Layer 2 of a small transformer language model trained on English Wikipedia (14 layers, counted from 0, width 64).
A neuron's activation on a vector x is GELU(weights . x), where the dot is the dot product.

Input weights of the MLP neurons that the questions are about. A number n stands for n times 0.0013.
n1: 78 -133 -287 -16 9 20 29 -4 -63 96 258 135 -170 -113 -65 -131 137 155 115 -75 202 -135 -39 259 -26 0 -218 120 12 -146 -97 -211 162 -5 170 8 210 173 -89 -61 -199 210 -69 27 212 50 -237 15 17 30 -42 -214 -108 -58 -113 40 -15 -6 -49 -97 101 38 -101 158
n3: 43 -40 72 -138 -236 80 103 272 -179 -50 -153 229 100 -20 173 -88 -205 146 121 -172 125 5 255 -7 -33 -174 -252 113 -96 -152 -37 -44 -125 195 170 -122 206 -38 154 484 72 -12 46 -73 -187 47 -54 150 -205 -179 -272 -177 187 -54 51 -190 36 169 -202 196 14 11 -173 190
n8: 24 -77 -115 41 -123 38 -17 115 -137 -115 307 -118 123 -41 33 -340 106 176 61 -42 152 -47 225 10 67 42 -83 -159 -87 28 -198 -82 -33 -16 19 -14 27 12 -45 31 -128 -214 78 88 277 192 -61 24 -230 31 92 -19 -10 29 -20 344 128 -119 -141 -203 155 19 -159 231
n13: -78 -101 -209 46 75 139 114 85 -20 -142 -23 -157 62 -138 -6 -160 247 91 83 -138 83 132 62 -139 12 8 86 -10 215 80 42 -208 11 95 67 65 38 -31 -139 313 -175 -92 -56 196 13 1 -36 16 -116 38 -188 64 -139 184 -77 114 126 -62 -69 -28 -151 -303 125 111
n17: -40 125 141 -86 -181 111 -39 71 65 174 -112 -79 69 -196 104 -141 -76 -22 209 15 -47 46 -112 24 114 -56 -37 24 56 116 84 -103 -92 -51 94 -153 189 37 59 215 -59 -69 -63 187 48 -36 245 13 -124 -31 -172 -262 83 -17 111 30 58 -48 -47 -49 121 -210 -143 263
n18: 99 162 -106 -188 -97 316 8 100 -324 107 -62 -32 -11 -34 -17 -10 -21 -152 -9 -39 147 28 70 32 192 -13 -60 -152 105 -133 -254 171 35 -29 -165 94 131 -50 42 242 41 -231 -96 -185 -123 165 -19 -61 90 201 308 9 -99 33 -119 58 40 -101 28 21 53 -88 -209 225
n19: 142 114 35 -156 -67 -119 184 -209 -93 -10 156 -63 -78 -2 85 -173 -90 -32 -30 36 72 -13 -240 112 78 55 -7 3 -54 6 -12 -6 -120 -38 18 -13 110 17 -123 -41 92 227 -20 203 -62 65 -4 -102 -44 302 122 98 119 25 169 -176 -131 30 53 100 -3 56 -196 -158
n20: -128 -167 -62 -148 -338 -50 29 21 -161 58 -28 146 -46 145 -30 -6 -132 -33 1 -161 23 20 200 102 -13 288 -400 -202 -29 -51 -125 198 191 -64 212 -133 -28 44 145 137 190 -263 136 24 -7 -101 -94 95 -3 211 22 -50 72 48 151 -144 51 75 28 243 -223 16 -29 154
n27: 23 -6 -14 57 -146 -85 -26 -116 2 213 -7 213 16 -164 -23 25 58 18 -193 -22 -68 119 51 187 -42 35 -306 54 16 -260 -96 175 154 181 121 -182 152 102 -136 19 -278 29 258 345 -36 74 -92 -309 156 352 254 145 -203 -19 -124 -174 -38 -20 48 -171 -206 -97 -31 82
n28: 134 13 18 -176 -99 4 157 -30 49 -31 97 -90 -54 -89 -19 -189 16 -14 23 5 70 39 -69 77 -23 59 78 -22 56 55 30 -172 -122 -61 72 91 -46 -8 37 159 -177 -48 6 142 -32 33 77 57 -40 211 -91 24 -12 -10 54 90 76 -35 -145 1 -2 -193 -9 65
n29: 30 -139 -24 141 -104 -36 -25 -111 -67 -136 39 187 -123 102 120 -50 -138 83 -18 -194 -35 -131 -105 -351 391 63 366 -115 31 -262 -16 31 48 -16 -73 -22 -51 54 92 -9 -269 -265 233 111 219 86 225 -209 -122 53 -142 326 190 -71 113 -80 -73 48 17 16 -280 251 -47 -22
n33: 24 -7 348 68 -107 12 -48 -40 114 40 72 -122 21 -47 22 -41 132 -29 96 171 -69 53 130 -113 -80 -33 -178 164 -30 185 241 -271 -46 -77 -153 -38 146 35 -16 183 5 -89 86 -56 -122 -140 64 60 -144 88 -15 -129 -92 -49 82 -59 -34 0 -149 -18 60 -26 -175 -26
n35: -68 88 -257 56 -16 -256 444 -18 -140 -42 -155 -217 56 136 -190 14 -93 -57 10 20 -67 -316 131 -61 166 58 119 156 142 134 175 21 5 182 -72 -5 -38 -58 -89 -59 -61 47 -5 -99 -58 177 140 5 -258 -333 144 21 128 106 25 -101 230 -78 -42 98 -297 110 -31 -77
n51: 217 229 -65 -150 -20 64 19 226 52 -81 -42 -81 107 -3 -70 -250 -22 142 30 95 -24 -92 158 -57 -153 107 13 -255 -264 -82 -136 97 105 83 -53 -25 184 38 -159 -22 -92 175 222 -166 215 -89 -195 -126 83 193 379 -30 -151 236 -81 24 38 28 -5 -257 9 -101 -102 -311
n62: -303 127 -327 192 13 -129 230 88 109 147 93 -193 -41 165 -3 124 -125 -245 -131 97 -68 -121 -15 77 -35 -66 -4 236 181 -14 372 91 160 5 -175 -76 -100 70 -182 -169 38 13 124 97 28 89 -20 291 -293 -101 37 9 49 72 -1 53 -174 -42 -56 -106 -269 -79 30 157
n66: 112 -38 122 -1 78 183 -70 21 -160 -209 -91 -226 272 -316 65 63 86 40 88 18 216 -73 89 -103 51 226 -37 175 -85 87 -41 -217 -141 -229 -23 84 55 -331 -121 -84 -178 261 44 -23 157 111 266 -59 -216 -113 116 -166 -204 78 147 308 90 -37 239 -91 1 84 -39 -131
n69: -41 45 -106 -114 55 -69 -168 97 110 103 -77 -60 140 108 151 78 -315 171 -28 31 -117 -79 86 8 -53 -39 98 -84 42 102 -118 55 -90 80 -83 -10 233 134 190 35 -344 154 11 81 -136 -121 221 -11 -142 65 19 -226 -44 -88 -2 -80 -29 -60 -211 87 39 225 252 -28
n71: 152 -68 -33 56 -91 -123 53 46 211 99 221 168 -31 40 -67 -105 301 10 -235 97 -163 24 -55 221 -241 -56 216 -423 -118 -184 152 207 64 80 86 -348 -131 119 -77 64 65 123 -22 255 -60 -34 -223 97 264 279 176 -121 54 -101 -69 85 -167 -10 151 -145 33 -154 37 -158
n96: 278 55 -14 45 103 76 -42 135 -109 -21 -193 104 -161 -45 -17 -112 -181 -3 129 -16 38 -49 114 -191 159 15 -210 206 -35 139 -229 -114 86 104 198 -118 85 -65 -56 28 -54 -122 -26 160 80 -7 202 -108 -96 -92 143 252 140 120 98 -163 -109 -12 -252 22 -23 33 -12 -99
n97: 132 56 -240 71 -95 9 19 186 146 50 21 -78 -9 80 -230 206 -67 92 250 -65 -200 -14 456 -247 -30 36 -63 -52 293 -45 72 -151 63 196 54 -10 -19 -256 -36 -150 -96 -294 268 -40 209 -79 50 -10 40 -33 -310 98 -193 93 134 140 18 203 -53 -97 -115 -276 105 193
n101: 29 -30 -86 -29 -114 -108 95 269 -112 -205 297 4 94 212 213 31 -7 97 330 -46 109 22 45 -92 -45 128 59 -48 -181 -30 3 1 -57 -84 -79 57 23 -222 39 90 -44 83 -56 -56 267 155 -113 -76 -257 110 -73 -70 270 -41 58 -123 -43 20 -75 -152 -29 -37 -68 75
n111: 78 -128 -259 -73 -77 37 -116 3 -3 -38 229 90 298 -15 76 14 -108 118 -29 -116 -171 -254 183 17 362 421 -57 -64 -100 -250 -64 220 123 -50 114 -65 163 -120 -43 -101 -194 -213 379 141 54 52 7 -178 -193 98 -65 245 189 26 -82 158 -12 8 309 6 -330 73 -108 -284
n112: 62 -273 72 42 -354 -50 -73 191 78 -128 36 90 333 -134 153 -111 -49 88 143 -14 24 65 0 -134 -33 -142 -290 -129 -122 154 -212 -51 -51 49 82 186 -163 182 -48 254 -43 -177 14 -12 75 93 -48 -14 -18 262 146 -201 -152 48 39 -57 29 261 -55 -128 -47 130 -122 -7
n116: -75 -77 -77 -223 -197 322 -14 -207 -12 172 -21 -50 -16 -63 94 98 181 123 -97 -5 102 378 -142 -9 -134 -71 -107 76 -43 -46 -139 133 122 -66 81 -148 30 187 -269 17 65 32 101 26 -5 116 -215 -370 34 45 32 47 -11 125 -25 -97 6 139 -137 253 35 217 -273 19
n127: 129 -283 -9 -205 -33 203 -98 45 135 155 148 190 190 323 60 -222 -108 309 -92 -100 16 40 -30 -77 -115 -165 -104 24 -109 260 -127 62 -149 -114 122 6 247 -73 12 105 -234 -112 76 -149 126 -47 -189 390 -138 337 -128 49 -289 6 16 -190 78 92 -34 -115 -207 -10 81 -30
n130: 19 124 202 54 -18 41 -252 -104 158 -40 -20 63 -221 115 -107 -280 -42 -87 -1 191 -33 203 86 -85 -100 92 -256 12 63 -10 -139 28 -243 -160 44 87 27 12 -38 147 64 -103 -36 -7 -128 -265 58 -38 75 134 98 -101 3 -238 5 114 -69 112 -130 149 58 -15 114 271
n135: 110 -131 21 5 -14 -151 -41 84 207 189 -132 -203 -87 135 280 118 -29 -63 -23 11 17 -42 120 78 -25 -132 46 -126 -104 307 149 40 -192 5 23 93 -51 295 174 408 -108 -184 58 -184 -22 54 23 21 -114 -211 -11 80 -129 -260 164 29 -200 78 -168 79 -94 -235 -5 -195
n139: -7 -72 -355 -115 -103 73 104 272 -187 -208 104 -151 -127 -58 194 75 65 41 -40 181 132 18 -47 39 -65 140 116 202 149 20 -308 11 67 -6 -101 -9 -30 -19 155 143 176 -69 147 -218 1 5 -240 22 -334 148 148 330 257 -74 -208 -100 -4 -283 -213 127 73 268 52 89
n158: -63 43 35 10 -62 20 -218 9 35 -37 144 154 57 72 107 -63 -90 -30 -118 162 -68 75 -99 -128 -199 -99 128 -7 -46 -163 223 -129 26 307 250 136 -134 49 138 -128 -183 58 -200 -97 26 -83 120 -33 -16 128 -113 -17 115 -59 144 240 -226 -25 123 -186 -26 -137 105 48
n159: -29 26 93 37 26 135 110 156 -255 -17 83 20 32 73 -122 97 -226 -27 143 16 132 167 50 -172 13 -21 -77 -151 131 -25 -120 -5 -102 -160 297 -22 -13 -17 76 -98 -72 3 55 -247 63 65 27 -23 -11 345 44 -12 196 -79 0 5 -15 -9 -74 9 -30 -91 -27 -168
n174: 130 -117 133 -93 29 312 -114 87 27 92 85 -1 149 -41 182 -60 -12 139 63 39 368 167 63 -283 -286 130 -85 -65 143 28 -77 71 41 -60 -158 11 -10 -98 -160 -19 -5 -75 -57 20 86 284 -180 -28 -119 55 23 -55 -248 246 -81 92 -178 -357 34 -21 7 -42 -79 -51
n188: 24 48 -83 -148 -85 -23 108 181 118 -112 111 -54 228 88 119 39 164 -80 -28 -56 159 -69 60 9 -78 49 -302 135 -119 127 29 212 -14 -234 102 211 86 -42 -243 184 -36 -72 -293 49 -132 226 -291 76 -110 126 125 -97 -37 97 -107 178 -58 -175 220 18 -232 35 -80 -167

Each question shows a token from some text and the vector x that enters the MLP there. A number n stands for n times 0.0089.

" protected": 7 95 -130 133 -83 34 74 -88 87 68 -160 -145 -120 -29 4 -92 -204 86 -121 -301 217 236 175 27 123 -28 4 -12 -84 -133 238 18 1 55 -58 78 -31 37 -38 -61 106 28 -56 -34 -6 -109 -56 -82 -41 247 -99 -159 30 -1 105 -28 67 53 13 10 -36 23 102 103
Which neuron lights up most? n20

" reporter": 27 110 -304 55 -62 120 -170 -33 74 44 12 -34 -8 -65 63 -121 -218 -34 -61 -52 220 252 37 -58 171 88 44 -25 -98 33 191 -58 28 66 -3 13 -30 235 147 62 78 79 101 42 -141 135 0 34 -35 -12 -86 -222 -28 26 11 15 -46 -60 -139 -123 -46 -80 -25 -116
Which neuron lights up most? n135

" shr": 65 213 -46 -12 -25 -43 -31 -50 -16 78 -54 -1 49 -35 43 -91 -119 125 -160 -95 221 127 185 -81 191 106 207 77 -142 -102 -13 -341 73 -28 -56 -75 -185 -107 -43 28 -66 47 -166 65 54 22 63 -142 147 75 -90 -29 -6 122 34 23 86 -9 50 -61 -8 -41 17 -90
The three highest activations, in order: n66, n29, n13

" post": 10 128 -185 131 -42 23 -63 -55 158 110 -60 -64 5 -146 -1 -90 -146 -67 97 -111 41 156 194 68 305 -2 71 -98 -118 -198 108 -165 16 11 180 -44 15 -117 63 29 122 124 -74 99 0 127 -85 -115 -102 116 -91 -113 -40 143 -19 -1 -38 20 -182 -29 47 -34 54 -68
Which neuron lights up most? n17

" King": 27 134 -367 69 3 55 -121 -22 11 -8 -193 -27 -48 -56 30 88 -187 64 54 -55 119 205 107 32 97 167 134 45 -42 -134 23 -97 -16 -20 -14 -10 -54 128 38 16 220 -7 164 227 13 82 -74 18 -54 144 -33 -208 12 84 -25 -37 -35 -100 -223 -11 -63 -54 -74 -74
The three highest activations, in order: n139, n62, n116

" P": 114 71 -310 70 128 15 49 -51 33 104 -117 229 -2 38 -25 -38 -69 -54 -132 -71 156 48 130 -57 191 143 77 45 -141 -55 -44 -149 -170 64 56 -117 -90 -67 -36 -17 152 9 -53 70 -14 -19 -106 -196 65 -19 -92 -39 167 204 74 -17 127 -8 -179 -80 -16 -66 12 8
Which neuron lights up most? n96

" how": -27 29 -188 -24 108 63 -110 -28 61 -1 -180 -116 -6 74 153 -149 -60 -85 -147 -44 98 85 4 26 232 126 66 -58 -42 -118 142 -26 -40 141 73 103 48 -8 -74 8 183 158 102 141 -105 -209 -214 -182 26 -69 -97 -47 -69 56 29 -76 3 80 56 -36 -38 37 -94 177
Which neuron lights up most? n116

" a": 10 -76 -94 -31 217 -86 61 -235 106 -2 71 -37 58 5 27 -87 -66 -61 -120 -127 155 208 275 -32 208 62 10 142 -128 -227 214 -88 -114 117 -160 -99 -61 38 -2 51 9 36 -34 -43 -127 -87 -190 -78 -33 -19 -37 89 -13 52 136 0 97 3 -50 46 44 59 33 38
The two highest activations, in order: n35, n3

" He": -51 58 -144 -101 170 107 -65 29 48 78 43 -13 -25 -13 40 -69 -145 -2 11 -86 169 235 231 160 149 116 164 -92 -83 -107 -17 -181 -12 0 31 -62 -136 3 103 9 -8 41 88 219 -17 -160 -241 -103 25 -67 91 8 -19 122 125 -23 -74 -31 -33 -58 -92 -86 -243 10
Which neuron lights up most? n51

"\"": 156 70 -194 7 -61 -97 -74 66 131 -20 45 -80 -73 -7 138 -93 -101 -6 -144 -30 256 267 119 -40 49 -6 -28 -54 -82 -73 307 -166 -165 -69 -49 -4 56 23 8 -30 76 -39 145 105 -186 -46 -108 -92 44 122 -60 90 -9 144 122 17 24 -23 -62 -161 -35 -36 -4 43
Which neuron lights up most? n28

" moved": -87 -38 -115 119 -100 -58 -27 -139 127 -29 -116 -80 83 -99 78 -31 -91 -7 40 -62 264 281 190 39 273 -124 0 -209 -127 56 11 13 -56 114 -47 116 -47 6 -60 -68 136 -13 48 4 -94 -81 -125 -25 -131 135 7 -78 90 40 52 20 190 124 -101 -3 -6 -59 -97 -23
Which neuron lights up most? n112

"Career": 55 80 -223 126 -11 75 4 -114 124 2 -64 -6 53 -68 50 7 -123 -71 -69 -156 152 97 53 104 146 -86 -127 -107 -237 77 308 -121 -228 -62 3 118 -77 51 131 -84 57 98 89 -39 53 -97 -18 97 40 91 155 -56 -2 154 90 -104 -79 -68 -61 46 -88 -71 51 -65
The three highest activations, in order: n135, n62, n19

" patri": -98 132 -169 107 39 -117 -37 -4 -102 37 -120 -145 -163 85 71 -28 -212 118 35 47 121 71 204 -47 -28 139 237 27 -159 -97 71 -224 -75 5 91 -27 -87 36 44 -82 218 28 -72 136 -110 64 -157 -21 -26 96 -85 36 15 57 -16 -68 166 121 2 42 -79 -124 37 42
The most active neuron and its activation: n35, at about 1.5

" was": -48 -153 -79 69 62 -16 -52 -49 127 52 57 -13 -56 -189 49 -97 -165 -18 14 -52 131 187 276 -28 107 102 109 -77 -74 69 133 -110 -57 -1 -149 123 -107 4 23 -71 144 74 152 110 -191 -82 -193 -47 -73 71 68 -73 50 78 7 14 65 194 -178 52 10 -6 -78 -120
The two highest activations, in order: n33, n112

"gh": -22 223 -331 1 57 -62 -5 -156 74 1 -283 -10 -25 -83 114 -30 -133 141 -33 -44 184 18 140 150 59 26 122 29 -67 -179 -62 -61 -83 22 75 -17 -192 -17 50 46 77 151 -45 -30 29 -25 -88 -53 129 4 -107 110 16 135 107 -24 152 -8 -2 -12 -101 -57 -76 -22
Which neuron lights up most? n35

" class": -10 35 -228 225 7 98 46 -112 8 38 -17 66 44 -125 140 -121 -139 -36 -147 -137 91 219 204 -17 154 69 135 4 -158 -67 143 -148 -21 -19 -37 -62 -64 -72 47 -26 112 166 38 -71 -61 85 -50 -71 78 237 -179 -131 -57 75 137 48 -62 -157 -59 -6 -14 -4 7 -6
Which neuron lights up most? n158

" university": -85 107 -349 131 -3 105 43 21 183 105 86 115 -54 -197 11 -29 -140 98 -68 -10 207 157 113 -63 237 64 102 -119 -165 5 116 -171 -20 -13 111 -7 -93 -48 10 4 27 43 68 -97 -91 23 -120 36 -14 143 -72 -163 -55 52 120 -63 -58 -81 -82 -69 42 24 -25 -51
Which neuron lights up most? n1

" family": -162 120 -328 66 -69 89 20 -140 76 -8 5 -41 77 -112 62 0 -246 72 -41 -24 295 126 198 -65 129 80 165 -15 -50 -69 133 -180 -58 -72 -27 -2 -172 29 32 13 -77 122 85 -44 -38 -55 -56 -27 150 234 -97 -70 -20 79 35 9 -38 -60 -67 15 88 6 -6 -37
Which neuron lights up most? n159

" Forever": 119 111 -393 79 0 142 -48 34 157 -95 8 -95 -15 157 103 66 -169 -66 -133 -51 205 152 52 97 112 67 157 33 -117 -147 39 10 -108 -43 69 68 -33 17 25 -1 6 -17 163 99 -84 -46 -76 -78 -24 95 -84 -50 -74 19 130 -99 -2 -94 -237 -85 53 -83 37 -2
Which neuron lights up most? n139

" that": -124 100 -108 84 116 54 -64 -80 64 -10 -123 -147 -120 -143 116 -87 -71 -74 -55 19 179 149 53 -33 172 149 -12 -151 -23 -42 178 -46 -97 123 -13 115 51 46 -31 19 173 136 117 64 -116 -250 -196 -23 67 13 -110 -27 -134 55 111 -44 -65 -45 -57 -60 25 113 27 144
The two highest activations, in order: n130, n13

" Cr": 78 133 -208 23 58 -167 134 -116 -13 39 -88 93 25 41 108 74 -132 -16 -107 -125 198 107 157 -71 196 -61 34 170 -217 -105 -127 -35 -101 47 -48 -129 -64 -104 -66 14 162 -50 -88 110 -30 -9 46 -63 53 33 -147 72 75 183 -32 -40 169 -18 52 -60 2 -233 68 22
The three highest activations, in order: n96, n3, n35

" May": 134 -22 -289 75 40 118 -19 -193 43 -33 -65 54 31 4 127 -53 -131 5 21 -79 176 283 197 117 238 -50 40 -45 27 -74 130 -83 -110 -97 22 46 -77 -14 5 -54 80 18 70 232 -191 2 -146 72 -89 -12 -102 40 -17 82 36 -143 -33 -83 -112 37 43 -57 -13 -82
The two highest activations, in order: n13, n3

" kingdom": -5 173 -288 130 -42 9 -111 -82 20 25 -201 -133 85 -87 146 -9 -98 -25 6 -92 173 120 209 96 124 119 33 -6 -117 -35 65 -306 -12 -70 9 4 -18 52 33 -18 51 38 118 96 15 114 -96 41 -17 213 -140 -215 12 78 36 -56 4 -30 -110 1 45 127 -137 -54
Which neuron lights up most? n66

" now": -135 86 -98 68 35 13 17 -87 145 135 -45 -63 -73 -123 100 -197 -223 91 -79 -39 220 155 291 39 226 204 57 -75 -76 -74 42 -169 -92 22 -46 6 -4 6 -41 -84 233 -26 140 64 -75 -104 -86 -58 -77 93 -75 -53 -45 68 101 -95 20 12 -58 23 -33 -72 44 -30
Which neuron lights up most? n20

"a": -37 -36 -391 16 64 -2 155 -113 128 29 -143 -4 -65 48 -3 -37 -156 51 -56 -41 205 103 200 78 144 17 64 16 -172 -208 74 -139 -284 25 -79 34 -87 43 71 17 90 43 122 -23 -85 19 -142 1 112 91 -107 -21 32 132 105 -82 82 -20 62 59 16 -4 25 -33
The two highest activations, in order: n3, n35

"na": -11 72 -357 -72 46 -67 163 41 104 -10 -125 -48 -74 75 50 -5 -218 4 -186 -11 274 98 113 62 84 144 118 86 -97 -206 31 -103 -208 31 -50 48 -44 41 106 -16 43 -31 163 62 -34 -16 -105 -48 135 66 -94 -65 -75 81 35 -96 166 -26 103 -19 -41 -79 -50 6
The most active neuron and its activation: n35, at about 1.5

"1981": 71 102 -192 15 54 -56 -36 -5 145 7 -27 -46 96 -113 97 -74 -241 11 -87 -136 304 36 106 119 185 -26 116 -18 -26 -57 145 20 -109 -35 68 112 -42 112 28 -81 41 5 -79 11 -98 57 -155 56 139 22 -184 54 -138 179 -26 -114 57 -128 32 5 -142 -12 6 -107
Which neuron lights up most? n188

"ur": -10 80 -438 121 70 -30 -42 -141 -8 14 -213 -87 -18 7 96 -43 -144 99 -19 -108 132 13 148 145 196 91 62 34 -125 -210 -80 -213 -84 55 28 1 -119 -66 2 53 153 127 135 -15 -68 102 -27 -73 26 163 -37 -95 -2 28 81 0 133 -14 118 14 6 -6 -39 -15
Which neuron lights up most? n111

" deal": 12 103 -223 104 -163 172 -184 -190 88 49 -68 -20 53 -229 9 -115 -148 -62 -8 -185 164 88 66 -102 224 6 116 -86 -128 53 116 11 16 36 76 -54 60 66 122 -24 -1 93 104 195 -126 -43 -116 -47 -38 -32 76 -103 30 85 15 32 68 -12 21 16 157 -104 -55 -42
Which neuron lights up most? n17

"iat": -94 180 -233 29 -8 152 32 -67 70 73 -165 68 -21 -4 67 -132 -190 -11 83 -229 146 41 228 86 15 18 246 -10 -201 -120 94 -216 -49 55 90 73 -145 -9 96 -77 24 72 -32 37 -88 22 -87 -134 56 242 5 97 10 -15 88 36 -24 -16 58 -64 -58 -37 -106 -14
Which neuron lights up most? n158

" part": -30 131 -106 109 -38 -73 -104 -181 212 -6 -119 -37 31 -141 -41 -154 -143 21 34 -44 137 144 215 -25 244 45 224 -21 -174 -87 8 -155 63 -27 -73 58 59 -52 19 30 214 -28 30 71 -163 9 43 -227 76 90 -23 -132 19 22 171 -28 33 -31 -39 24 -94 13 21 44
The most active neuron and its activation: n29, at about 1.9

" painter": -1 125 -242 66 -35 78 -91 -17 -9 95 -19 -27 -30 -67 69 -60 -189 -2 -175 -32 269 269 254 -38 76 28 145 22 -188 -13 221 -188 -70 68 -3 59 -77 153 98 -31 41 -19 94 -1 -129 81 -96 -10 -26 164 -149 -131 -53 68 48 -36 -71 -62 0 -13 23 -26 27 -126
The most active neuron and its activation: n158, at about 2

".": 79 136 -191 -64 28 -60 -43 6 183 -133 -72 -8 -20 -100 109 -106 -97 -51 -101 -33 197 203 132 -29 105 52 117 -101 28 10 217 -105 -157 44 -48 -11 -135 -130 -47 -3 296 94 210 -47 -164 -7 31 -86 -2 118 -108 35 27 150 -4 -80 -16 4 24 -50 -45 -38 -139 62
The two highest activations, in order: n19, n97

"ary": -4 95 -369 68 -12 -29 -31 -56 53 -68 -78 4 49 70 -32 9 -210 -24 24 -179 153 83 128 144 165 87 133 46 -49 -288 178 -185 -40 40 75 57 -72 121 -77 76 135 140 71 -70 -71 -76 -177 -66 44 161 -102 -65 -81 101 63 -61 24 -42 -55 20 -73 75 12 93
Which neuron lights up most? n1

" sisters": -117 172 -221 47 48 71 -95 85 19 38 -75 -94 23 -23 -31 -23 -125 70 -53 -43 267 123 229 1 142 95 69 -54 -27 65 39 -54 -145 24 -79 109 -153 175 103 -12 -45 75 216 103 -185 -66 -166 -141 51 133 -127 -152 -46 89 29 -65 -52 -106 1 33 10 16 49 -137
Which neuron lights up most? n69

"===": 26 147 -172 -8 97 17 -91 -78 60 -82 14 5 -122 -7 130 -53 -115 -8 -54 -151 89 102 -59 -10 61 29 -43 -102 -161 43 403 -159 -206 3 56 -36 61 -72 25 -76 278 24 119 -13 39 -32 -80 36 52 47 -23 26 -98 200 -1 -103 65 -13 -175 108 -23 12 48 6
The three highest activations, in order: n19, n62, n127

"s": -40 -16 -313 169 -30 95 143 -141 61 -11 -128 -5 -15 45 39 -120 -226 -26 23 -169 194 16 235 55 112 108 103 -96 -157 -59 81 -46 -136 -6 -38 51 -51 22 78 -57 69 112 117 -30 -200 -27 -97 -118 88 148 -17 25 -15 195 -38 -67 11 -3 -27 160 49 -129 65 29
Which neuron lights up most? n20

"Black": 49 179 -424 -6 56 95 -4 -99 11 20 -68 -82 -73 86 86 3 -148 62 -151 -135 115 158 144 4 112 67 69 78 -142 -219 86 33 -108 128 47 -53 -147 84 -97 88 87 -102 129 25 49 27 -101 53 92 76 -36 -1 123 135 -17 21 -8 -82 -175 -39 -70 -54 -30 -28
The two highest activations, in order: n62, n111

" founded": -72 72 -178 107 -66 12 -33 -120 60 94 -36 -132 -142 -27 -37 -141 -158 99 -99 -48 189 214 100 97 231 32 8 -152 -73 44 203 -112 77 17 -69 140 19 80 18 46 160 -117 74 -44 -18 -80 -182 -64 -98 93 -124 -117 98 132 37 -85 81 83 -51 -42 -19 7 173 -89
The most active neuron and its activation: n20, at about 1.8

" yet": 26 16 -116 98 28 118 -69 -22 111 -2 19 -98 -112 31 70 -167 -186 -70 -109 10 179 241 308 1 309 127 23 -63 4 -153 -8 -109 -124 20 -5 -3 65 -25 -89 -38 148 170 18 102 -81 -121 -90 -59 -22 103 -160 -36 25 36 48 -93 -3 26 -141 -29 -61 -39 -69 169
The two highest activations, in order: n130, n3